Layer 14 of a small transformer language model trained on English Wikipedia (18 layers, counted from 0, width 128). Numbers have three digits each and are written without spaces.
A neuron's activation on a vector x is SiLU(gate . x + bias) times (in . x + bias), where the dot is the dot product.
The model reads these tokens: "6" ")" " |" " January" " " "8" "," " " "2" "0" "0" "4" " |" "\n" "T" "om" "ok" "az" "u" " M" "ik" "ur" "i" " is" " an" " " "ord" "in" "ary"

The vector x that enters this layer's MLP at each token. A number n stands for (n - 500) times 0.012.
0 "6": 605549482574451554440462501453370534362597552450468500551617503490523443484584492480541667612555557887685590532543573548474447568430406466459455518493494492484454525456558503507466532465519434531461523555340587466398524417317451493551594477455428438616520522509508516490481540574340476452488602508497507437488499457538585508491651460527529515395487503473516535540595399474455466582534
1 ")": 568546514503452478461485559421373532377612488462454477584605486552510427438552581450557622554634541923714573556519618508519441615441427488514432484478477542475409544427497496506485530474510434552476513522360583377500468426267524503546584469452416448665540546472557501524511562533390442480501575496471540396497495437497559455489568454534452488426527499455519480511510426578451468585545
2 " |": 574506483498482499456484583391380533358576527443514480554614459412498443487576495476564570527612493854724594533515637509558417571442430510429463454401467542411434496357473505522483559455500333528459536518416613486429495386198505484545579490447423477525484540473519523509502521500342467506523633491507583477518502424481511468520589437533448530457524518512513467542471428475409471514546
3 " January": 471556389538449539427406538382383498557506598458610575430632445584466464534546488445537505474586524654434500551535760415551578668392447529492444318495432471490575384475446648481407499378522455334548522470302726566434287615245489582610537481443469513482514671466579598274398472445467520597498552615488438331605582446645508506593586526527365375454504361403568536578530563526309437509446
4 " ": 555449411507469461522512584563494631444519504529427450471611660578531488560614573445467545539664608481532532526399552374696432615460452494483514533436462518531432520467464529550429495124507494426553524401276541449328448455252571410439493431481449425327417597660458572535539497526462504474371676553499407456560630432517559421587738532626433536481461544544463529558505519377479493430511
5 "8": 579455431546515381533358631430519673488518542468448383592605560620570503525570663400609587535635635551531626526506629450612472489505448518513474468456568594560444407564404599506526487466537462448592443363267526554301422453289557371555494464518436515530284526693520592417489583596395576355360709489374528574441512483550591361493525534544488452324558372468444593566615553485336474458505
6 ",": 593555403552467439606361550391411599627510551485518450540453471562490484616548548443430578409596488634513486501467632499701422676360307469415501369419518398531484387559564508531543609434474425353600554452334529391464373566196637603597566552606572607404486504435475612333450500396409550445469696637428445458444599475517544446387540506524389516455525277476496560533529552496439516427354
7 " ": 560443446428457581480442526448577663431532604524488426551538517478584587600605573460478477521550388520434542546413369448673359476421360482432456522538444390525400416463357528520417517087536487420443484455332522506477534472320551452441502507482569379451517341549490560523550593696466406390336749575610425484500601555532562537481744642640433496518393529523448600438507411426415474464562
8 "2": 495485561480423664469435606396583492485506652527571571554520487533657562541585440545531549570486412470497617506475429414500435545416400507572430512482509391572534333414266482499492539264480435398456532505388435495491480526307455527464448509676596477488427487530670623620459629609383482446328767495456561547420408502561601529582640496535515538516393582452418604548615398332369447455588
9 "0": 587585531543532458539491565448703568436545674514421503617470477509530559511610528513460490482680461485432580613400531537549507571387447521557442407555517516563500426487346438603379555224503467490495448403453378626457528555298406606443512386557490501443531513655640627567513654534347428363391599473549662478386572464627577543454687629592367466527502488526508598496588411438420512450637
10 "0": 579450501603478549511378477520679542434535571497384583690472491469550553499598555616536562414522408419385575518465576388641442617525375487455411489446536510561485496608344454501330509236513546501435413464266362557416467431298379580525332344587575548546406426448560522528571648606395529407517708414527464531445502490438601552488620637438463462481487436538487670447588494453386459450507
11 "4": 459451488491456521596379470451655646479610388623650554528470397661441593533604493458563609539473342655498486562581541369517525621434504415616446650530529600650361487397475398493499723521551469559317581609312583386422355418261634453513480537452325538597543499473552582400485443577509521409377517597521463458464470439456577440571489543590510478371496325594456485377568567477490472425498
12 " |": 544456520418480483468412563399400535422595558467548419549581465449553528524587555451515551447582384757646621580488533528602364491454463433477489512377465486473552477401392440515446548479505312551394516502375549434382466443130518495515524497427422481545557532435522533529526525517396529461473658534532540487509464510462500396521513491565411487454511524487520464431443497475454481439513
13 "\n": 550460487444446509510495515450406494432634562455449497506657386605613587430607493359656597486611521814526603517586745431525484493408519481506553419398527481484535265431441402541563428482500391555412606500367572414626404468310514444612521485398529443644517487550520536533540478583425490641420548462539587256495511582387535527608540430604488609453478527527506524538445504586411448475558
14 "T": 522463437526402527495507431507419432449472621541503513618544329559352582484552364513524616607596574863551651505421567528557431484589535631618532626513491541411513417417527586494448548519432522391623520391419469477416408521479469471384507581565524394460577351520597617439614475417468501468534620439397510498621432635515485420565740592550588506452504428637486481555456542411559476468481
15 "om": 502721551482560481438659526515444538567404493451546423520485444372536456546555236672457519543483505739467638581421395396575542509449481467684571485472514609551321479270402616301222494488588458636592439567297508570440632462423449572631550470613475486436356521484491570489456531402532493544484514526591474553598499618339502458700553467548466442571530267497678524607503561512553475574462
16 "ok": 535492414519413582482691617424524623443512489463403386510525565503443447576669500489448598471553573898554537544477538393542447568549325496522491460528557658589499426509495535418437572626605541609604420430380517476415286524435410442458443550578429600575553467604532651523469376404424450581400589713516528537558530482461459567638496590539423449535451448454460605479509631526503496555493
17 "az": 458425381513489600476567603481409472416550537389419520513511519580364445508615465489411493550528551920433480518414562461513358645502354450564458433463493633593568439401494388460435494494544509581472377519342560494397349618495331417533410581636499545459663600625532543574403428360438451558337583503581476615506596333483471552594507318525453469503493520423443602522486518568407485407521
18 "u": 482429459543550381475629509443494530509579447451418392525470480461398518563579390446486559508491419975477524523470533580527467635551363438528471451499465520648478542554491500493445596386463511596421504441322597595322348493403434459504502654599586517494508538584596502582456469416356464517423575573506491573529574476410540386523500531468558567424523457462482584524452576581469462426560
19 " M": 588619462596420602498532599369449478458402495521452469557505394444488496487514535538631585474533476894513569548337461375514500614570521436586634439500399592513410458399582481519508479451605505508352488510447472498382365444563464405551548555603478522521447509611560564552419613418484393545486591583560511633548463590398492508597712525537502458410485399472540537445447467562509519487455
20 "ik": 537393467492406630509610655318527534503366550454368473407495404518584488441561599600386609496537673833461634578498561497499348522544620551590543295564509499637508408500672458451497577610523504475436396476445571355552470594538436485507461644594514602591522454572571576668530531356470494485376665637573482654652536398482478536566621662520463482520534505428494584473422650592355608459532
21 "ur": 447364350536308411474690642409540397496400442570326518496560504552509399444624412545412571606461528777590635558497626255555342628608356450486558356537549635639558576425558583453368461505541458583410404434433479420479380458521456444563574621548498581383409613607494581512377428496647593486270574583550418578538586445387546525666525488496521541513483421500398454457423563467513410473471
22 "i": 482418431497457364460663518370454570503513460604393346537535558525472520499555434443597549491460594930401513586487495526556454572541494435630478525605434549531432403442467519468507622526558483556317483275300545549412384558412570397511589680533545568378463497560576558425401487412372479571398658566526369611515520466404521396503446608521448517426573480487515569477479627584509466459534
23 " is": 499573447595406578353562556438476483511397301573457400466580524687481478457533537496423522399503545703550554410538544347438417581438463483557452453511376725371496348501356679507531463465487543734253567482524514415379349612350648566424534711508609414462572472467515538541552511477341552461311426410575543483449445627373460409617464635615305523549516372521374654558546435494661529491410
24 " an": 466399388495380601444488385392413350506518556431577498434565345705514623557621456473380632296512419668574519489506347485713473491533604524305538422605406644557460348539557695510490342468599520645503549347484556643516419662265427512430418467501464504430635410603497407474581401459446512414383526506602526557457499484390486419510424662442377562589568482493429367523515546531467633452397
25 " ": 614417534515371694512601364701473377483425423583520544544450604469557540503570461436613634593461652637403440334488475500630437464483678446510553381570445471630565509474536630525428470205538584532379493481463431587534550434446462512447515440438457454613425615552544404555526435585618400476432559466653561556559471542457511555530813478640433542510438625456495499509495401416509484616619
26 "ord": 463393639527468740405496449418540462483477553633550390608337441520494507561574299548409338607507624679513719326618517522522437413539454564712511587569569455586597250609517604490537658173462479599434537421647444441613417519482321389468533558414451568749443361734543439456354519567509424371499611659432548497458441397492507456335562482505482469635448546556475374665454517447485594508596
27 "in": 569453532417395474338691532688648459340489440518471624765508542478380462355587445469601625518394616588449669493560622408654645498410467425555534551570600607719545351392322573509422447372436440468387409341382464437486503430506448450506377622365547442606427605522486453477522440353504557468294470750410699407507498605593520416548415648647531484491317486525339339526523351396456449405434
28 "ary": 413463396482536495456487492551425405460530511603562557506424449524471437570570460527536627363558560813636627464572508504676435568429458479542515529589608529705687475594586470501568457302432498420447482408448411617447489469251619433385352389578448500521506436576480380450499519524461447425371480484441597403519525540496515377475376316532502456421486525650417574425507524420573493414413

Each question shows the input weights of one neuron of the MLP. A number n stands for (n - 500) times 0.0011.

n106 gate (bias -0.113): 467448434300540554522731324334444544450471427346330642548409375412466424383532394544415369677468647417680326642504370771627687630552418422319460530677452400311372716725534327514572496598518649515526569403540515363359566546462335404560279638648668518528601441519507628641608563592507739169677411385371553468525581320588622645641525527335703384548817496456419515441530514722329535526598
n106 in (bias 0.061): 425507544429568554555460704458556408474564347484438538493669507394469436514597451520454517335507511562687468574460566397535550424586348668442381510411664671514673497308465621478450591561328592283955703559305726592507555520375500685523654503397427404530687624466415486576490346644560454396300558530603737510444486574556396528579476568616622379415402576339376226648385667273524552422381
Which token does this neuron like most? 22 "i"

n176 gate (bias -0.142): 647479559396356397458578366212486489493479528367349411422432419472436596538485460626615382533500306420617623302640485440557580326243381578677317633588546479469323716514654291461527524385446378617529524375360595555529496333514428405608496358623394451256222810592584354515550715518497460548438348352589604601531440527654626606500321607511368530549338514599383393729433366422351553363575
n176 in (bias -0.030): 566357712588553531470500529588665530557523634331282483600509484596416358654412493769253463381506449464416527523635659387503271533398350602437482702560303434578624451443315601613564536366506554616682409487477312411678335487707458345595543483434532566440660416500431386664277642404427355564407450455365238500465573361415462480497548660533382506602662610559491433500515564477660572530540
On which three tokens does it fire most, strongest first? 9 "0", 26 "ord", 10 "0"

n217 gate (bias -0.079): 468510382427577439842522519668444587273676433696309697692618587613513592461614480446413543530513573520541659430842438477543487575636626435588302384581597542475442482345447624491446497443534429688388459471442297614493316425495607387460635562574600597516569442756407346514546593345544438560503396516575507407525584459580593461581392486555594596375589266426565533545635428506647543551437
n217 in (bias -0.009): 542230643348425566518616497540518548532375500631373549603453470581668435458487379506610482575359401484418683488635597542360344415612739523582467540575593367551372660552395457284665461345439486528395485628533313659363421468517456467405572585449412467462421516594404312580512555584617463506434530497518389480573566721627446394567417627335648598500568631264437424518511385458512466584371
On which two tokens does it fire most, strongest first? 27 "in", 21 "ur"

n67 gate (bias -0.189): 629425609446531710739421435644364594707566644437461337603600469657552596332540548189609432627619340335554492667542316662325488607700463500610514620651375579546558660592236556475144809547394801484536438452661762512601555606669305578556430615649473327587504600717555484471401312402504414481435354370267680564432508646463401445433382273426485579465500235331519452449450496421417284551620
n67 in (bias 0.004): 455395414600594474538483483293307563607528642510437390416420517500493510604605683538316206494296471492517414572622466595461547592538500517563567621423584388404590510639336410393459586479486604620361514436462566377435654466489377556356368842244645486446429478556625638604549600455375637227380388548391639704248528575753547588384515199264517513521493468727557574573535493482518666351717
On which token does it fire most, and how strongly? 25 " ", at about 0.84

n44 gate (bias -0.084): 431518693475644409533472542393404507448522435215496496482513685399169500734528697392448588580737311483779336586567554653713597317457435510547497511524518308418471715426559500500496414554349535549393514629627392538305605458474606638503583602624549293388566519489630565531788510572346579723651602373627655420661485217735389617723509599352538597680559562446538397351487560511580569478385
n44 in (bias -0.025): 578391544342682371448410525565588433561326075281481708496391504366413584630487711393507474503467531532620500415533727391402593602575587583579538412597422395570452469549485300548460610367460432632348555731567831539604433504488565724461630564601576302317575635489730641413767539500720390613488541576645618514500437252607483474470561724637396635563259647336376277309412438354372419407500
On which token does it fire most, and how strongly? 2 " |", at about 1.7

n162 gate (bias -0.075): 479396623374623489383414500528518497500425244516441332580554521331164439521503588370302458484450659487493613585333585666479639451469718328479544391520493566228537542549461381577608548476493513557380639682744641439357552440426547441239686583497597648566476577434606558584760457641530487530558445507426472579440428372608407510486479518541603464397588604431602783124409315573364291562489
n162 in (bias -0.006): 637487614421659460413377525549507388512655602445288542481594583478422343608627487455485503331556536377494414421270531539552520487519196559436506657500682580437544390650477479687578484411506518537618617386500462311679407540395509388583545710468556455454364582667417446310500417590432699531490741691400601601519596484476629213287412604586438482532428400612415347452503456400497622398611
Which token does this neuron like most? 12 " |"

n111 gate (bias -0.129): 589561440592357827482628405328412375538699440548507456565487453281646532693312559578524547457556467416486448450514508507830563551342791493460562383331336690634422423394573349540552482787479562645482489442493507392389690514480556568424647504417569572642304462269479599447644418471531309643246493451685551593455471360558326666565494466500649743429357377360749464572542528554475326711507
n111 in (bias 0.106): 605408376517487457510510675490420798353409416664310514657494463619493517571535424413565754556239656524351465564618493647311311476717686549279599542493470480584483469579490601525447603309720536521417564521368476542307463507465417646471554483646490524431668446629611302468299312473516416338730592659652573373513442675419527323510602664520461419591385572642439448581691622490579413510514
On which token does it fire most, and how strongly? 25 " ", at about 8.2

n232 gate (bias -0.059): 387221467675390553253432624606285540413672430589691517557576503467446631543422370397494561454461524471611668540601639796398372564356585490513381442413537436787589574619534433491321559748296458580660411575417683542365436678455555283407613433433490510494618528500550563557513580660571551500371460516448602680407523605506515530396448672510542688450527564403618693544549526624308636453357
n232 in (bias 0.031): 450298586556597500503693526202520253568563662608543602517534423654415163530560390527506442531474469589585366401468564281419452453550581487416647483683573621510295457306299478379585500553565567490469497503547513611524403510628301590433473706544490564613466447638653503454372487490603449562413564425604456705748607464462440476743592655467529647656644470393175531537442500648487541523493
On which three tokens does it fire most, strongest first? 20 "ik", 17 "az", 18 "u"

n209 gate (bias -0.132): 619496668471493546634754429389585500486500500572146346380513666489592656583544426428510430433655485460630374461553411598460489573710618389478474293438641583350536624309364337634595493839493691530489454463514605668650793566558451565555489653536455395517533385722482561741475445644228462549643424310619511441584551391541526591376478819327615497356352391377593625504293627580340431504489
n209 in (bias 0.043): 450557484411274587480673448411595503641361592409457490416665477400527220649397391550433598361129503490380500661332525587605493470690468580376518466586487303648596627653537561457607411589307647580493385446404430455583677455418558380305321550523613520490544557456570606352456538407651510461267446402403276673445400500487443711604580461500539545623541587517494297520436539272487402530442
On which token does it fire most, and how strongly? 20 "ik", at about 4.7

n48 gate (bias -0.112): 552602455658757452675675398546375392403531389318437528300398577647433606670446496545607468674422579462701299635592530500313478518531515453416510561547695570569472422710543600685524428572443456641108634571566538695420748466500497545473389560468436689594376281451500611626511563664476617388730518456252653443473517486503406542514410452517487503337275644241500571325510401507563599663482
n48 in (bias -0.058): 341612440520429550514415252434410639627500614648537266261633561683435457851424517416321685581474441495269594343605409473167651408378411422565302607445388439577359484510510416519464614641487454514514627548399284489665385431478520730532551575534657463320479388572466413554483458432379552394461527626569562341464368483623369619466372464635507626456510377497510648361429493510336558466483
Which token does this neuron like most? 27 "in"

n211 gate (bias -0.136): 538595336440323429451547412585485530406702493511572496337776440391696422492523500781478378591312145370496446530683363587443531824602524642413383477689492402418433826662585286595507708739460667308566485707519515336461621474593412643576459458542442632569458556496380635548458507470391406338528390471507612496289474651604564325333497552391741460410608519405594523561699529325409228586469
n211 in (bias 0.053): 427310677516681566769427545707534526608493533575397540383485579377557519533526452382455335408461388596451527697436316840503359567354367500616470476656477450379500497507456465555603438425580296469270559507302563449394480519363607404421655610301324274644684567403526582489420481377446623319624367607358612586548327591639571660597494319467606532368473530424500628487533435460413594503480
Which token does this neuron like most? 0 "6"

n225 gate (bias -0.165): 500471713457518665434535393496243602539540449472507556430443536672270425406626522591447452547614332432543508756713512592470640570401496528566220597661547445320460371422589391629543558395645563576686756444628551564387467571523375642671507533826659507588570286522355402454603622427479726578671559553521444784521160414382598581640236654525532587587485658522347567591629596595489403507429
n225 in (bias -0.066): 593451510869317747441657439738535510477702476444465437395471285490426419576369479349490353497571309484493432411507363605377701566344621223423490518547548358589462481609433600500510514507319723349525408437500625561651635574591493382616507612538430549533686172643386369713455550583262338571489392466524401487540521442450500643339539697386400437483322559611381560629550426399483467586327
Which token does this neuron like most? 24 " an"

n52 gate (bias -0.116): 416433493497241482440297418252514525645437420477496493447583409451364709458406201639564333604603425346524630372653444578592395472609637618493513586439668514517292513450249594539753621438677527310532635756528507660460472582634486405386598500651490743747418519317458510481433571616351410418625405647408575547463486390564491581408379422493629389517507514458554774444577486447564527594192
n52 in (bias -0.028): 429538403383385618425523447528670436621712601497568290418497602476679570362491490588614414472334358611417612567451515531335679486612550464599360368516432534403591620538503503680589520661395555518514758486554480648507575582495513486477388709507750327369455435657557227701432549734343338603422681434460514578402412357328445497391491693716657458375538739323406490418395517677500587480500
On which two tokens does it fire most, strongest first? 8 "2", 26 "ord"

n62 gate (bias -0.092): 601306567353433734446787556220673527298547433564317500405441483368424467574436611480416503613530369455622493323457504541202563582263579578466435306669392381687440472397479419544388527543552435542597543665486686518426680552530454659545500619660552541582503392503460627421555526625605400698447527517559541614477497437590464449561523660426523636473490636439606579473491596687063474362424
n62 in (bias -0.000): 445676415527490641500490480447535552712456527327514566403509473586329635332417447623520618379534472540436472605306338583472578701342689434369311454688582707381490513752482170577597253578543513493553677448418514536596607487418503603345373656603317455646698431517490636536580638792613329483583472349570588484623534359680522548500405420339414382654651555534602510462397537431549585627486
Which token does this neuron like most? 20 "ik"

n178 gate (bias -0.055): 655587493446449515297727500407563514497342536425540489620513420370548514522550478529420595480295496542638235418461523690496507511409603514518649396510482420439636429537385403581592571432419632511230414640699431703462413609535899565438428588631802605486342369649587421581737597518493455401610464493722655493566402450797090558617503694496430580561337566485562640402398528416343490630570
n178 in (bias -0.004): 374568449618623384419512288384387581484343690598484414425455425464362440381553397610516438524589696505772480538333545454595396428451534637415358530572406373478622410622517500518443506558387369547536398336743633248560523227590554487385448529480660438513556386389632722369647457523509568383466458446487510528519614402345593601624522319597372329606666575620599589624482759562539460435530
On which token does it fire most, and how strongly? 20 "ik", at about 3.2

n76 gate (bias -0.177): 535490428363358522510302548493230722406627603352347581525506451535412612268425475635320454471632489318503439613750292444574406602691584467563481639350615490452593477521464677532534569541534570337560479313611479558442657487641541587423729584497773389614658382563368265412468414378382450473406255480368521360604462609473434714574356595680413616330557521674444567577500446350539626479479
n76 in (bias 0.040): 273618524442469536362616335475401614434746503601604510361588541579507557620441560634404507535739415527396479353557330566343589472566431593510484306447387607435555324514637526468460544670603474550268578437627775479525649510623191693467397570500403514560507317514497709621608352290630428581374621446597651470437452611299466556747470380627513635486316333545510601645409409670382493400630
Which token does this neuron like most? 23 " is"

n84 gate (bias -0.110): 510510490520473391671432507734445443413563500538386405300353594718548638587413652620397429612493582545441258483624295713456403398655447461601525486413406661467493625353500616606585477606562587486503563653477463423479389370658389497307560534571399362277442482628480716692260535470549429464619672503386572506468520589494268375571393521433490506416648568362609449621384457226676267446479
n84 in (bias 0.062): 668527507357604528625646467462686665568483423551571531270238564483490609664465514684280435376438538597306545593353421547456490605322543458412457586397315476311686491469586490319667460570520626462345517514584571517761594513505418476374359588632608544510531518439503467489544458513562384467549375441392479684448500352660198327524335468577380336490476459672381394537466615514422299353332
Which token does this neuron like most? 0 "6"

n39 gate (bias -0.088): 609426444493368566470567503289242507551395549531450362436600546610453441543306473510427281623399334451429616395613443664473558668460472522366433327535520463402336494388551573481597621461642564479578808652540430318304517677574361357490749604527526433615497451460434760408671313507381500581528430432439537427663507597503512262463469507411465497599565483643589783607452400647366604639588
n39 in (bias 0.006): 598449584617577660338435282510376595454564440695480352555450784520349338288453427524468551600447604526454497624461731582401440404436443438310491493721257622617604478531448422557332447520539562479417473380456253451542554569527688490503524497531680764588688608333449436471524506595382468563366527563178383568533297487516439800381468222476559390574458558575384579378460474493531442439562
Which token does this neuron like most? 23 " is"